Layer 5 of a small transformer language model trained on English Wikipedia (11 layers, counted from 0, width 128).
A neuron's activation on a vector x is GELU(weights . x + bias), where the dot is the dot product.

Input weights of the MLP neurons that the questions are about. A number n stands for n times 0.0031.
n50 (bias -0.051): 24 -67 60 -51 -41 -6 -11 15 53 46 -19 21 12 -44 16 3 -12 20 -18 3 23 -25 -1 5 -9 -10 37 -43 13 28 -22 35 -17 20 23 5 -5 10 -45 -15 19 21 31 12 29 -41 13 3 -21 -86 28 -14 24 11 -6 27 -37 -3 -6 17 21 30 4 -10 -26 -25 -70 -52 -16 22 58 54 -6 -40 -12 -17 -9 -34 8 -16 -5 13 -11 46 28 -48 -5 50 -22 -32 5 -34 -38 -44 33 1 -29 -10 10 -72 -25 34 -38 36 27 14 30 47 -7 -28 66 12 -9 -15 10 6 -11 -50 -7 20 19 93 -42 -28 -15 12 -6 -37
n187 (bias -0.060): 14 4 9 33 -37 12 4 39 -10 9 25 41 -14 4 0 45 15 7 0 17 -51 -3 35 -17 32 19 -43 -19 4 7 -23 -17 -9 38 0 -3 -35 41 5 -8 -6 -38 5 8 35 16 63 -6 3 -9 33 5 -4 -9 -21 16 7 14 14 13 35 8 9 -45 19 18 27 -13 25 -10 -19 -28 -3 -46 60 8 -27 -5 -23 10 -54 -10 -6 -12 -15 -16 25 -18 28 -9 -12 -37 -26 6 -10 -30 -23 -18 46 -13 1 23 -21 18 18 12 -1 -19 -30 8 -4 17 14 -6 4 -26 -18 -5 14 -11 -10 1 12 -28 7 21 12 -32
n246 (bias -0.030): 7 12 -24 43 -3 7 -1 -26 11 14 16 31 -28 1 5 31 0 -7 -12 -13 34 10 -14 1 84 -45 -23 -38 -60 14 -7 -5 11 48 11 -24 -58 -15 5 -58 2 -26 -31 6 7 -20 -54 -43 -38 12 71 1 -71 16 25 47 -22 9 40 -9 34 42 17 -54 -11 29 8 7 -4 -21 52 -46 43 -9 1 29 41 -5 -13 -3 -10 28 17 4 -9 7 12 16 -15 -9 16 10 55 0 23 -54 -17 -53 51 18 56 -18 -31 -1 -25 21 86 -26 40 39 15 75 10 17 9 6 74 -29 -12 -27 -12 -27 -21 -54 -56 23 11 14
n403 (bias -0.025): -4 -2 -7 -14 -10 32 3 -51 4 -30 29 8 35 9 16 27 -43 -10 24 56 13 -27 -12 -6 28 15 9 -12 -45 -17 3 20 -19 29 -1 -8 -50 -29 -35 14 -20 -45 2 35 -35 3 7 -5 -1 -32 25 -5 -20 1 11 -10 -9 7 33 -2 -7 13 39 0 7 -29 -13 7 -20 -3 -16 -19 6 19 19 12 22 -1 -54 12 -13 -9 16 -18 -22 -11 0 -2 -11 1 -8 34 37 -13 7 -15 -8 9 -29 32 -22 29 34 -35 -20 -56 8 0 -16 -2 1 -10 9 23 -4 46 -11 -28 -21 52 45 25 -14 -12 2 9 -22 14
n429 (bias -0.084): -1 -34 -32 -44 17 70 -43 16 -12 -7 2 24 -36 19 8 37 26 41 23 4 27 -55 -29 -47 23 47 -38 18 -1 -17 -4 -14 -10 -11 -6 63 -19 1 -41 -35 26 4 -37 -12 17 45 -8 20 20 -50 -11 47 12 28 15 9 -38 0 -24 8 14 -17 -37 -8 -17 -41 -24 27 -35 7 10 -42 80 27 -48 -29 17 9 7 4 39 -2 -13 0 29 -7 25 2 -3 37 -23 -29 41 32 66 2 41 -35 2 29 -21 -60 -31 -32 19 -34 19 46 -6 38 -30 5 23 -27 12 33 -20 9 15 0 7 -4 -19 8 -47 46 13 -14
n504 (bias -0.058): 4 -22 -40 15 -34 5 19 -24 -24 -3 27 -5 -28 -24 17 -16 37 6 37 35 -7 4 -33 -23 -19 -30 -13 -4 -22 14 22 32 -1 -21 -1 2 -5 18 26 5 -12 -7 -4 5 32 15 -2 6 -12 10 4 3 36 5 -13 15 -19 -35 7 -59 -1 -6 65 16 -25 -16 -1 20 -22 32 12 3 -14 -12 11 1 -8 20 0 -26 3 -33 53 34 -76 -20 19 27 -2 20 -13 11 19 5 0 20 21 5 -11 2 9 -12 -74 -6 -3 -10 -51 -1 28 19 -13 45 39 -1 -19 20 30 49 4 -41 -7 -4 -10 16 21 15 40 -29

Each question shows a token from some text and the vector x that enters the MLP there. A number n stands for n times 0.077.

" he": 21 15 -13 -14 2 -20 -1 25 -7 18 5 -15 15 -4 -15 3 -10 -6 18 -6 -3 16 -1 2 -24 0 -18 25 26 -22 11 -4 -18 4 0 21 -8 4 5 11 -32 19 -2 4 -15 -15 -22 -17 11 -11 0 -15 -7 1 5 23 -28 -9 -8 12 -14 -7 -12 -1 -2 13 2 -10 -4 14 10 7 5 5 -12 -4 1 2 12 -17 -13 -7 6 20 -4 54 -13 7 -4 6 -13 -5 -22 -15 0 1 6 42 -16 -4 -11 -7 10 19 9 -3 -14 -39 15 -13 8 2 -5 -16 -1 7 -4 0 8 13 10 14 5 13 -4 6 3 -4
The neuron with the highest activation: n50

"R": 11 -28 0 -4 -3 -10 -7 -2 20 2 -20 7 -9 -14 3 -8 13 -13 14 -8 -14 6 20 4 -26 8 2 23 8 -21 -8 -7 0 7 3 11 1 18 -18 3 -9 8 -6 -8 5 -10 -7 -10 -2 15 1 -12 14 -17 6 -9 6 -18 2 -11 1 20 -11 -18 1 8 -15 -21 8 21 7 -4 -10 -33 28 7 13 3 35 -6 -17 -11 0 11 10 42 -25 12 15 -22 13 -12 -7 -19 -23 -11 -3 45 4 -3 -5 19 -6 19 22 -1 -7 -29 -13 -15 -1 -5 3 14 -5 -29 8 15 18 13 10 -1 31 6 -14 -9 0 -10
Which neuron fires most, and how strongly? n50, at about 1.2

" 2021": 5 -5 4 3 0 -15 -11 -3 23 -1 -4 16 5 -9 -20 -3 2 15 19 3 0 24 12 -5 -26 4 -20 -11 -11 -20 17 5 -20 12 4 -5 12 -1 -9 -4 -4 2 1 -4 8 6 32 1 15 2 11 -15 -9 -29 0 -2 6 17 -4 24 -18 1 -14 -2 -15 -5 -8 -24 0 19 21 9 -7 2 2 -5 -12 -6 38 -26 -17 25 -1 -4 19 47 -7 7 19 -12 3 0 -15 -14 -23 -4 -3 41 2 -8 7 16 -9 10 11 8 9 -21 -28 -10 5 0 0 -14 -1 -40 -18 14 5 -13 -4 -13 3 2 -3 -14 -7 -6
Which neuron fires most, and how strongly? n50, at about 1.2

" of": 5 -4 4 -5 21 -23 -4 6 11 -18 9 1 -13 -12 -1 4 18 2 14 -18 13 18 -7 15 -3 18 -16 -14 11 -31 -9 -13 17 -3 1 -8 13 16 -13 -14 -4 9 -4 -11 11 -8 -16 -1 -1 10 2 1 -11 -2 -19 -14 -3 -6 -9 -4 -4 -14 -11 4 -6 16 -2 -1 -7 2 0 -8 11 -18 -12 -7 -8 7 29 -27 -7 -3 8 -3 11 73 4 6 -6 2 -8 2 -7 -9 -1 -11 20 9 -2 18 10 -16 -18 24 9 20 -9 -49 13 21 -4 3 15 7 -12 -14 -3 -8 20 3 14 -9 6 7 -13 -4 5 6
Which two neurons fire most, strongest first? n246, n429

"-": -16 10 22 -7 0 1 1 -17 -10 -5 13 2 12 10 -22 0 0 -14 19 11 -5 7 -2 13 -10 29 -5 -12 -6 -30 -10 1 -4 -2 -7 11 -2 4 9 -20 1 -13 -10 19 7 19 -10 4 -15 16 5 -13 -2 -3 -13 4 16 -15 21 -11 -4 -3 10 -8 -3 4 20 -7 -9 7 1 -9 6 18 13 -10 15 3 22 -2 -7 -26 -5 -14 -24 48 -2 10 -34 7 -3 6 12 9 -20 -14 -5 25 -4 16 -2 -16 7 3 1 1 16 -48 -21 -14 4 28 -2 8 -1 -36 1 8 -6 -14 -14 -5 25 8 -12 8 -8 11
Which two neurons fire most, strongest first? n246, n403

"\n": 19 -8 -15 -9 -10 -10 14 0 -6 -8 9 -1 -14 -5 -7 13 5 2 19 -6 -2 12 0 0 4 2 4 -3 23 -25 -10 -4 -14 -4 -5 14 -9 -3 -4 -5 5 7 4 -5 -5 -8 6 -2 6 2 -3 -10 0 5 5 5 11 7 6 4 2 4 -5 -1 3 12 5 -6 3 0 8 9 5 -3 -7 -4 -38 -6 10 -9 3 2 -1 11 -24 54 -13 5 4 10 -11 -2 -5 -8 -5 3 -2 35 12 14 5 7 0 13 3 -1 3 -76 -16 -24 -8 -15 3 2 -8 3 5 -11 10 -7 2 -2 11 8 5 -2 -9 0
The neuron with the highest activation: n187

".": 6 -16 -14 -16 5 -10 -11 -1 24 -3 3 -3 1 -3 6 3 5 3 17 -8 -8 22 17 18 11 -1 -10 -5 13 -20 -3 1 2 8 5 22 -8 10 -4 -6 0 -10 1 -5 -9 -6 -16 17 6 -10 -2 -1 -11 -5 -16 20 -4 -5 1 9 7 -9 -6 -7 4 5 -5 0 -5 6 2 5 7 -9 1 -13 -5 -10 13 -15 -7 -8 -8 -6 11 63 -6 10 -3 -11 0 -9 1 -16 -8 -17 -13 40 2 2 -19 2 10 15 5 15 10 -68 8 -25 13 -3 3 1 2 -8 8 -1 6 13 -3 10 -5 6 1 5 -8 -6
Which three neurons fire most, strongest first? n50, n187, n246

"c": 6 -5 8 -10 2 5 4 -17 -28 -6 0 15 20 -14 -25 5 -8 1 22 9 -3 13 -6 1 7 23 0 -16 -12 -15 1 -3 -17 -29 -3 -6 -18 -6 -4 -16 4 -7 4 19 2 15 -6 13 0 31 -8 -2 15 4 -4 4 14 -23 24 -30 -11 -26 -4 -8 -3 -8 2 -13 -1 -4 5 -5 17 29 -13 -9 -13 14 3 11 1 -2 25 10 7 32 0 12 -48 16 7 20 22 9 -12 -10 -10 42 -8 14 -12 -26 7 -8 -6 1 -2 -10 -26 -9 0 6 9 -1 -3 -14 -13 0 -1 20 -21 -8 17 10 -6 -16 4 11
Which three neurons fire most, strongest first? n403, n504, n429